Layer 13 of a small transformer language model trained on English Wikipedia (19 layers, counted from 0, width 64).
A neuron's activation on a vector x is squared ReLU(weights . x), where the dot is the dot product.

Input weights of the MLP neurons that the questions are about. A number n stands for (n - 500) times 0.0019.
n3: 419 613 625 462 333 415 575 633 490 657 552 524 518 503 505 627 442 281 567 675 389 483 676 358 283 399 515 445 446 517 511 593 397 473 450 442 392 401 617 597 466 552 705 488 434 494 660 451 474 574 614 426 566 565 515 466 425 429 543 638 455 508 183 556
n8: 495 583 480 612 564 578 610 430 514 142 619 342 488 589 406 508 538 333 551 390 423 531 571 560 359 466 583 547 458 583 469 555 511 595 446 451 452 569 490 328 464 413 650 489 442 502 518 458 541 439 454 515 285 527 516 510 364 441 507 603 526 523 334 521
n11: 352 495 523 733 688 503 783 388 679 314 560 599 424 433 399 426 683 430 277 625 640 584 391 576 418 489 443 318 688 533 284 669 534 590 627 325 572 589 708 523 565 495 590 602 758 594 782 481 412 529 528 642 549 381 597 633 341 362 397 655 663 672 355 482
n45: 523 449 450 601 239 538 463 522 573 353 562 645 534 435 454 488 552 349 145 464 610 644 596 628 333 416 413 336 565 458 697 352 594 593 463 788 396 622 456 388 717 511 306 484 404 316 312 538 530 533 291 529 304 175 376 323 626 339 580 314 332 557 598 463
n49: 591 506 317 620 527 703 619 461 497 500 567 297 382 450 516 628 678 584 540 344 455 551 533 327 483 435 583 490 560 665 571 567 469 596 449 506 464 588 369 467 461 433 450 660 599 596 667 664 233 774 555 439 437 190 583 477 634 643 503 644 403 731 338 460
n52: 370 559 545 416 421 304 590 639 740 391 472 511 740 526 446 499 479 445 636 425 207 450 496 640 516 657 433 481 676 481 714 491 461 283 515 663 283 315 557 546 475 503 282 351 470 486 488 533 429 400 575 469 359 403 375 521 432 446 451 280 607 669 610 462
n53: 467 535 147 493 603 719 455 456 425 604 610 520 478 567 615 467 405 503 198 488 509 471 317 629 518 662 467 400 357 630 341 321 340 710 294 578 561 473 333 556 511 589 745 544 456 549 515 252 293 422 564 423 482 390 781 462 432 628 543 348 462 526 516 492
n63: 607 728 572 482 626 447 643 664 371 500 436 550 587 550 598 508 480 416 237 537 544 478 416 444 587 616 622 598 542 591 535 467 516 542 595 378 593 302 529 572 358 574 476 514 595 500 511 695 618 663 383 489 866 449 554 668 546 527 788 634 529 691 517 546
n68: 423 637 541 499 409 486 448 554 299 554 432 617 412 580 511 711 554 418 352 403 499 604 322 186 664 653 450 579 529 516 523 329 587 344 266 503 579 468 553 906 421 663 608 475 724 384 582 265 527 335 487 394 783 393 394 478 362 404 636 647 571 509 710 488
n70: 443 471 447 642 470 593 665 565 614 528 584 491 699 608 243 416 451 461 596 359 519 571 551 487 605 608 286 445 506 456 361 640 713 494 500 518 648 429 443 629 456 575 269 455 484 541 603 577 501 436 594 476 533 396 601 479 616 460 488 600 537 424 439 559
n71: 558 623 525 513 383 587 643 517 469 465 661 693 442 413 636 482 345 319 577 367 617 488 538 410 537 516 290 405 528 474 380 701 489 527 539 606 413 554 626 669 856 388 673 541 643 625 506 645 346 469 367 671 604 265 637 475 507 454 604 541 410 522 655 229
n72: 659 430 497 455 723 451 758 932 405 534 444 665 656 449 626 623 434 664 705 531 364 368 436 576 585 598 567 587 621 510 489 362 540 351 277 498 610 412 543 646 370 412 568 604 521 338 477 498 706 597 377 702 708 646 548 497 416 425 486 598 470 339 638 400
n75: 534 318 682 415 575 607 508 528 559 508 406 147 622 380 585 374 582 414 654 455 126 502 583 510 444 378 566 369 400 576 481 692 413 505 252 710 666 427 587 627 471 465 411 617 492 214 409 418 225 607 499 659 548 529 225 726 351 743 646 409 587 513 499 528
n83: 530 428 304 661 353 544 724 457 572 306 485 326 480 647 691 401 555 533 460 473 513 358 486 484 395 321 479 548 615 459 365 557 748 402 616 386 446 617 479 551 474 487 451 578 512 502 519 303 487 367 580 570 401 481 583 746 502 371 570 517 319 495 591 327
n89: 533 626 607 493 562 442 540 679 451 580 629 464 528 355 359 556 532 422 497 464 540 463 666 632 483 411 567 381 479 746 380 316 497 448 126 314 430 648 494 615 561 520 470 430 485 375 524 388 579 541 524 462 568 594 278 465 763 631 491 580 624 602 173 982
n94: 518 600 224 492 429 527 749 346 255 623 573 646 712 469 384 281 459 386 633 500 541 635 628 510 303 609 503 484 595 482 673 497 534 743 516 823 556 561 610 724 506 499 272 614 646 579 863 518 591 696 447 600 667 478 355 402 455 589 570 475 383 566 601 299
n99: 652 412 669 414 508 411 573 608 555 478 643 493 620 392 627 512 693 286 578 484 403 478 560 857 510 472 393 283 495 474 603 535 575 460 309 341 416 396 697 542 751 752 356 396 465 375 724 606 576 629 549 551 558 213 594 379 697 384 401 416 530 528 522 549
n114: 545 528 330 373 676 376 529 508 476 604 570 447 401 396 532 606 581 366 365 502 322 271 325 490 816 698 188 146 468 623 330 378 544 491 618 413 640 390 431 687 640 467 575 392 564 399 465 525 675 645 609 505 289 459 537 554 459 415 491 188 347 388 568 627
n133: 531 489 626 516 604 573 331 482 416 614 460 224 591 607 533 651 680 430 535 674 120 504 408 433 409 447 567 534 563 392 753 618 467 519 450 561 476 296 482 564 600 545 687 322 489 378 350 503 545 579 576 442 631 645 351 779 486 560 499 389 515 362 597 450
n140: 455 566 489 573 417 551 584 600 398 415 528 490 546 321 519 424 490 598 422 563 637 431 512 555 495 534 552 509 436 533 486 582 423 393 332 309 461 563 599 627 390 474 444 572 489 564 514 403 490 232 565 581 489 612 541 485 639 571 560 236 481 572 550 549
n141: 549 422 475 305 562 674 514 743 623 252 506 613 539 630 424 427 653 462 423 436 623 632 467 623 672 355 288 369 744 585 474 540 563 449 426 568 585 458 681 419 334 669 428 342 498 405 583 504 633 395 633 517 476 380 321 725 326 552 392 504 547 430 366 526
n146: 478 378 428 458 627 591 436 717 555 469 568 300 529 716 266 547 465 359 543 589 410 403 433 496 520 355 399 614 376 508 372 501 494 368 355 496 575 503 676 425 420 489 715 480 650 585 485 424 520 510 501 597 447 489 587 391 474 409 555 491 492 560 593 489
n179: 485 487 462 513 406 783 486 641 500 546 786 359 389 689 204 520 626 438 532 511 424 637 440 546 612 430 616 414 636 618 603 433 424 523 442 409 423 378 394 616 263 391 423 460 467 801 634 403 441 488 443 439 497 630 619 610 617 296 878 337 346 370 515 515
n190: 428 481 646 344 766 655 541 573 622 379 478 352 689 355 605 533 543 379 526 429 633 832 663 690 510 261 588 334 602 552 533 415 512 417 506 420 479 474 724 511 535 503 660 385 499 449 401 480 496 541 375 466 607 471 215 528 391 534 623 481 378 637 455 503
n197: 465 648 347 694 570 710 594 725 385 515 631 647 290 310 569 291 640 606 620 361 540 522 676 408 314 408 381 483 506 450 424 222 487 647 435 302 233 497 681 567 478 385 938 407 482 309 746 701 536 533 654 603 611 631 540 408 569 496 421 453 496 482 509 409
n198: 476 518 279 473 418 387 549 633 287 320 512 308 519 378 613 504 544 503 363 512 529 626 431 437 513 423 496 535 491 560 497 605 427 485 544 737 166 639 693 451 468 580 408 445 514 545 771 482 552 547 701 642 763 452 576 430 502 635 480 511 402 522 350 490
n212: 500 422 376 521 736 642 665 630 392 390 432 619 464 410 607 521 688 632 518 629 608 530 624 302 680 535 565 333 561 345 468 513 557 324 398 638 612 499 615 531 572 517 531 612 479 703 661 286 553 451 515 481 403 371 529 439 441 281 651 644 290 499 504 811
n219: 543 462 579 614 538 364 479 393 624 653 500 461 575 564 627 492 565 491 481 415 397 477 539 570 588 657 398 512 529 384 409 468 461 664 454 535 510 671 699 494 484 498 467 439 466 549 618 511 644 413 463 474 313 392 437 429 564 574 549 266 172 593 331 405
n224: 616 510 404 706 424 499 640 402 578 546 690 531 551 530 538 457 623 528 339 353 532 488 539 698 447 645 474 544 383 566 513 341 544 583 663 511 524 525 566 535 475 342 597 478 355 516 446 292 506 534 423 480 568 524 699 645 513 583 379 537 350 352 257 484
n230: 603 474 394 380 549 558 425 788 616 492 764 766 605 491 777 301 535 542 556 376 340 394 387 598 421 423 541 605 561 286 303 481 769 472 421 396 400 635 363 662 672 685 539 601 598 558 496 422 593 568 574 526 571 518 463 607 281 387 428 644 238 464 534 488
n235: 376 423 420 517 505 618 567 325 585 586 528 496 342 357 480 478 627 515 522 591 715 511 446 533 539 577 550 529 427 497 470 359 462 447 577 442 432 627 745 715 564 527 536 454 464 618 435 463 499 496 429 487 569 360 541 520 407 503 516 400 515 491 406 305
n242: 441 666 432 515 701 599 422 746 560 513 426 533 355 478 476 530 377 675 589 562 532 488 609 366 492 466 587 554 614 505 419 475 564 431 570 602 336 533 592 420 363 457 531 476 375 461 362 375 426 331 513 617 594 712 533 652 657 588 632 293 364 452 407 438

Each question shows a token from some text and the vector x that enters the MLP there. A number n stands for (n - 500) times 0.0097.

"u": 460 577 551 465 469 343 380 319 546 511 319 670 546 584 564 538 508 638 595 470 649 502 667 449 568 353 605 415 523 568 331 528 406 433 600 462 574 468 380 349 333 335 390 369 564 645 373 457 324 359 457 455 481 692 551 442 654 418 368 557 528 561 524 411
Which of these neurons fires most? n242

"e": 365 521 516 455 465 381 451 542 831 517 381 813 510 556 551 364 611 561 453 541 626 490 512 519 504 502 508 487 488 558 439 597 390 632 667 558 480 490 336 610 394 301 305 475 379 534 548 424 613 522 552 479 579 506 570 474 497 323 341 615 565 441 632 441
Which of these neurons fires most? n11

"h": 350 514 535 304 423 351 240 518 445 412 339 649 440 644 565 430 356 501 661 424 652 478 587 408 520 515 569 485 473 583 448 656 392 485 501 389 577 599 569 470 379 510 507 327 457 606 418 430 599 415 423 521 398 529 639 437 635 414 395 651 596 416 575 292
The two highest activations, in order: n242, n71

"at": 392 566 464 457 477 508 574 495 615 705 405 623 654 418 641 437 693 544 505 530 476 471 749 391 525 516 663 505 503 715 372 604 557 404 613 441 622 557 370 563 422 468 366 356 557 501 435 501 661 471 580 637 354 566 615 458 496 290 409 594 459 340 528 456
Which neuron fires most, and how strongly? n72, at about 5.3

" D": 511 444 472 399 396 382 178 536 473 625 416 454 488 609 481 284 549 746 577 351 721 493 551 449 474 557 578 551 428 690 429 580 385 522 526 435 557 535 471 410 399 343 372 395 508 563 407 482 583 375 533 460 513 573 637 426 530 564 361 630 440 610 592 383
Which neuron fires most, and how strongly? n140, at about 1.1

" pl": 408 487 538 326 413 418 275 516 598 471 440 491 603 401 618 454 596 463 522 395 689 436 498 448 487 416 571 535 330 578 492 776 432 565 546 555 541 479 382 452 415 469 487 388 577 648 422 535 513 414 540 486 471 433 628 468 751 527 395 725 558 544 674 270
Which neuron fires most, and how strongly? n71, at about 5.3

"l": 490 425 530 320 396 325 341 538 594 575 444 517 602 561 576 404 577 473 680 500 703 577 516 592 410 348 442 599 486 533 502 701 530 536 570 505 603 481 318 509 393 504 506 542 640 640 418 371 592 546 661 436 300 664 572 540 505 383 308 622 550 413 623 387
Which of these neurons fires most? n230

" ": 390 508 459 457 608 349 266 554 454 465 398 658 468 388 695 284 584 521 525 538 426 520 760 477 630 397 573 497 411 641 512 469 352 430 407 468 559 641 381 433 452 335 534 353 559 626 479 541 540 539 616 491 394 671 478 546 648 486 373 682 551 467 494 557
Which of these neurons fires most? n89

"f": 583 538 602 385 306 508 304 525 661 507 526 545 593 619 526 424 634 559 697 614 500 391 715 468 493 403 569 596 507 556 370 659 501 443 439 374 601 551 477 417 439 465 439 385 637 626 381 466 570 529 573 391 277 607 723 493 474 460 406 713 483 529 503 426
Which of these neurons fires most? n230

"2": 367 471 541 434 502 406 381 482 509 451 534 748 495 463 751 482 490 599 575 531 569 529 683 486 513 359 682 474 365 585 406 430 404 496 442 441 571 467 496 274 394 317 521 294 478 519 464 518 539 583 631 544 471 614 518 465 523 431 328 780 562 369 581 418
Which of these neurons fires most? n197

"ent": 559 651 487 267 469 372 229 541 639 598 506 605 683 542 554 582 609 449 636 619 529 556 538 431 503 316 670 462 437 636 369 606 501 557 513 399 535 618 348 412 440 533 403 463 605 660 418 453 474 619 576 572 456 615 614 540 509 431 361 665 561 502 565 381
Which of these neurons fires most? n230

"o": 451 568 499 404 565 452 407 560 634 459 486 584 580 407 588 498 480 511 501 522 651 521 809 566 524 411 675 439 282 657 451 573 285 429 567 500 564 628 387 486 426 458 416 388 418 506 436 426 543 531 691 468 349 718 483 518 733 451 466 626 674 501 533 512
Which neuron fires most, and how strongly? n89, at about 21

"ip": 327 476 554 468 527 423 454 380 489 652 361 586 588 479 652 417 476 622 628 480 472 656 531 432 573 430 625 525 419 645 385 482 313 527 656 495 501 549 472 368 433 583 371 327 240 662 380 551 674 525 568 510 361 564 627 497 637 415 344 495 663 508 482 463
Which three neurons fire most, strongest first? n242, n219, n235

"\n\n": 404 477 376 452 511 362 155 493 554 604 285 486 583 499 573 467 497 367 637 553 583 557 548 532 576 442 502 414 409 733 499 566 369 542 532 387 486 591 286 447 423 262 461 360 634 543 358 589 453 429 458 573 529 466 532 537 411 493 494 653 565 579 653 493
The two highest activations, in order: n190, n75

" be": 528 585 452 301 397 427 314 485 535 586 605 668 688 609 578 533 664 508 637 604 564 454 666 476 657 544 733 572 363 533 609 501 401 546 553 503 527 545 394 583 522 373 406 529 510 646 593 512 664 532 599 482 336 501 517 597 467 519 476 641 568 537 759 419
The two highest activations, in order: n94, n230

"ac": 547 520 467 459 589 370 501 498 537 458 515 672 619 530 618 440 530 635 619 541 469 620 523 305 663 444 714 436 372 529 557 582 340 548 499 460 521 561 388 345 382 470 335 411 523 601 382 503 672 537 707 379 323 591 567 529 541 292 368 677 462 599 567 466
Which of these neurons fires most? n212

"The": 524 621 527 452 386 504 155 421 572 448 364 561 605 420 630 569 491 377 627 495 637 568 434 369 640 431 641 432 523 690 465 400 262 563 479 459 505 606 421 410 533 379 424 482 607 474 358 412 659 464 571 412 414 506 562 526 416 509 502 578 648 515 655 356
Which of these neurons fires most? n68

"y": 410 545 486 272 304 380 334 485 626 476 449 603 420 432 671 461 614 543 448 483 531 503 787 467 553 353 539 500 507 639 468 524 482 582 628 555 674 610 490 482 535 395 383 367 528 471 381 463 514 501 574 479 481 541 516 608 472 415 478 627 679 592 580 192
Which neuron fires most, and how strongly? n45, at about 2

"0": 386 452 544 389 348 381 197 381 628 605 411 642 522 485 660 539 579 492 593 499 521 488 596 459 579 332 573 550 340 617 454 635 317 525 476 438 542 625 513 446 396 418 506 463 617 450 308 488 530 514 604 503 457 667 543 554 641 441 324 626 515 477 592 305
The two highest activations, in order: n133, n3

"ect": 439 452 675 363 508 416 396 561 621 558 550 662 765 472 563 542 582 503 495 485 630 549 586 517 444 362 644 406 510 664 362 712 477 659 452 366 681 472 407 534 348 370 475 515 424 577 342 508 612 518 675 462 374 574 609 481 619 547 489 498 601 462 647 410
Which neuron fires most, and how strongly? n140, at about 2.4

"ch": 390 621 490 238 326 381 300 378 615 544 459 641 471 510 568 487 435 291 502 662 618 369 662 353 572 402 469 598 582 592 425 604 436 485 527 376 536 575 388 546 395 476 520 436 660 660 456 576 448 457 568 441 335 603 575 578 474 453 452 566 467 445 630 350
Which of these neurons fires most? n71

" s": 382 639 409 336 350 459 184 577 487 428 429 589 502 373 597 393 614 434 567 448 566 524 525 309 617 463 554 539 376 738 520 547 548 554 501 523 502 655 421 375 439 419 483 341 528 647 500 622 646 435 496 463 525 512 604 426 434 417 317 666 490 497 647 448
Which neuron fires most, and how strongly? n198, at about 4.6

" to": 392 609 568 466 344 658 276 493 551 662 471 529 474 499 494 500 557 444 619 535 657 385 709 392 787 487 633 469 324 689 486 509 481 545 578 483 464 635 395 488 454 484 407 402 610 606 446 433 732 465 654 536 419 541 589 534 562 371 440 638 545 450 501 475
Which of these neurons fires most? n179

"ag": 560 570 495 521 545 426 437 503 487 536 440 633 582 461 634 340 502 603 648 433 598 455 717 471 510 323 629 455 360 717 395 629 523 651 437 469 626 556 425 495 332 377 427 560 498 507 305 694 529 606 531 460 471 747 500 533 590 467 459 592 554 530 480 251
Which three neurons fire most, strongest first? n72, n197, n75

"am": 654 594 448 397 425 369 259 439 643 397 380 598 514 565 585 374 591 476 668 576 574 630 521 429 649 300 578 450 501 599 433 489 480 624 514 524 510 592 330 538 472 460 301 522 439 579 268 557 608 458 656 501 344 472 476 544 494 412 476 557 489 375 729 459
The two highest activations, in order: n45, n230

" was": 480 498 462 359 349 509 159 522 431 553 590 572 617 616 579 557 447 421 544 549 560 516 673 455 605 458 661 445 343 661 450 505 362 686 502 498 478 601 417 485 478 382 538 475 510 602 496 477 656 482 615 498 369 379 633 586 513 556 531 616 588 587 754 340
Which of these neurons fires most? n53

" g": 419 560 516 334 493 390 208 520 429 552 401 543 613 335 669 424 572 484 411 450 609 552 665 465 680 572 608 460 400 699 416 581 381 516 568 508 553 641 383 499 340 487 374 428 437 510 389 516 589 593 440 497 472 571 532 366 490 492 500 674 591 622 607 281
Which of these neurons fires most? n63

" t": 408 481 579 380 417 411 198 542 620 553 347 529 489 375 563 404 516 513 537 435 604 542 552 355 735 547 718 535 473 664 489 580 386 421 636 487 560 515 354 484 354 463 391 274 528 576 500 640 629 532 531 512 509 522 618 392 486 487 397 668 480 568 587 367
Which neuron fires most, and how strongly? n63, at about 1.5

"ol": 545 719 435 354 413 466 338 508 613 508 545 549 583 632 488 414 462 367 439 579 579 524 472 486 603 370 500 504 440 542 566 676 496 462 454 516 541 480 466 356 352 553 406 318 523 782 451 481 556 438 614 370 365 604 579 480 581 368 303 615 606 348 662 332
Which of these neurons fires most? n141

"i": 468 559 531 346 453 552 402 509 756 609 427 664 521 401 673 309 527 507 485 617 646 454 644 525 508 482 526 377 283 580 563 486 438 603 595 541 472 558 465 368 422 496 369 490 538 613 336 504 544 518 600 402 517 498 473 480 614 363 258 508 515 452 682 265
Which of these neurons fires most? n45

"is": 542 510 364 399 362 540 316 526 495 578 389 563 598 491 669 376 502 410 490 535 557 530 584 390 684 350 584 470 515 640 314 592 346 627 589 446 624 616 548 337 402 387 540 568 627 473 483 452 620 598 678 433 399 347 679 497 488 396 472 556 449 501 729 422
Which neuron fires most, and how strongly? n53, at about 4

"O": 319 555 582 434 533 359 414 355 644 592 467 513 459 617 550 541 492 485 570 527 571 457 711 474 687 362 591 601 382 639 438 631 319 538 501 489 587 596 575 279 287 402 330 422 361 537 419 444 633 460 513 430 480 537 629 471 645 542 428 663 629 531 533 421
Which three neurons fire most, strongest first? n242, n219, n8

" o": 373 533 568 301 418 546 455 450 594 493 251 411 441 361 524 434 586 556 527 455 503 426 775 544 714 394 680 517 463 665 659 624 441 578 515 576 577 552 396 481 427 442 315 351 488 461 421 533 610 437 542 452 509 548 562 554 429 582 406 734 557 555 632 424
Which of these neurons fires most? n75

"en": 630 502 485 433 379 346 388 440 718 341 460 516 748 497 548 370 606 591 608 588 532 559 730 431 545 300 597 574 371 648 544 523 481 704 500 544 508 554 399 466 426 465 334 538 653 554 390 473 579 610 528 433 466 548 611 359 491 403 442 648 478 542 533 362
Which neuron fires most, and how strongly? n94, at about 3.5

"ri": 490 630 491 412 525 559 410 397 672 584 395 684 540 530 625 372 627 532 589 523 631 508 453 592 544 379 464 411 452 763 521 613 420 571 691 503 424 576 476 574 384 517 349 352 458 660 384 517 651 438 624 503 406 515 592 515 637 424 288 636 502 493 647 364
Which neuron fires most, and how strongly? n141, at about 4.1

"b": 417 431 670 379 532 383 401 506 566 424 403 429 703 532 608 450 612 637 506 545 538 396 703 580 598 418 469 438 214 580 578 705 494 532 452 349 571 461 523 504 437 421 449 446 476 431 391 412 624 530 458 460 435 449 679 348 499 370 373 735 589 494 594 408
Which neuron fires most, and how strongly? n99, at about 11

"all": 461 418 463 451 418 328 284 418 696 611 688 639 530 452 602 544 488 613 580 497 553 507 705 405 502 303 593 495 423 721 415 583 380 642 403 488 603 568 454 480 428 361 423 567 518 516 315 556 616 566 576 517 308 556 509 355 538 496 349 583 622 476 465 469
Which of these neurons fires most? n89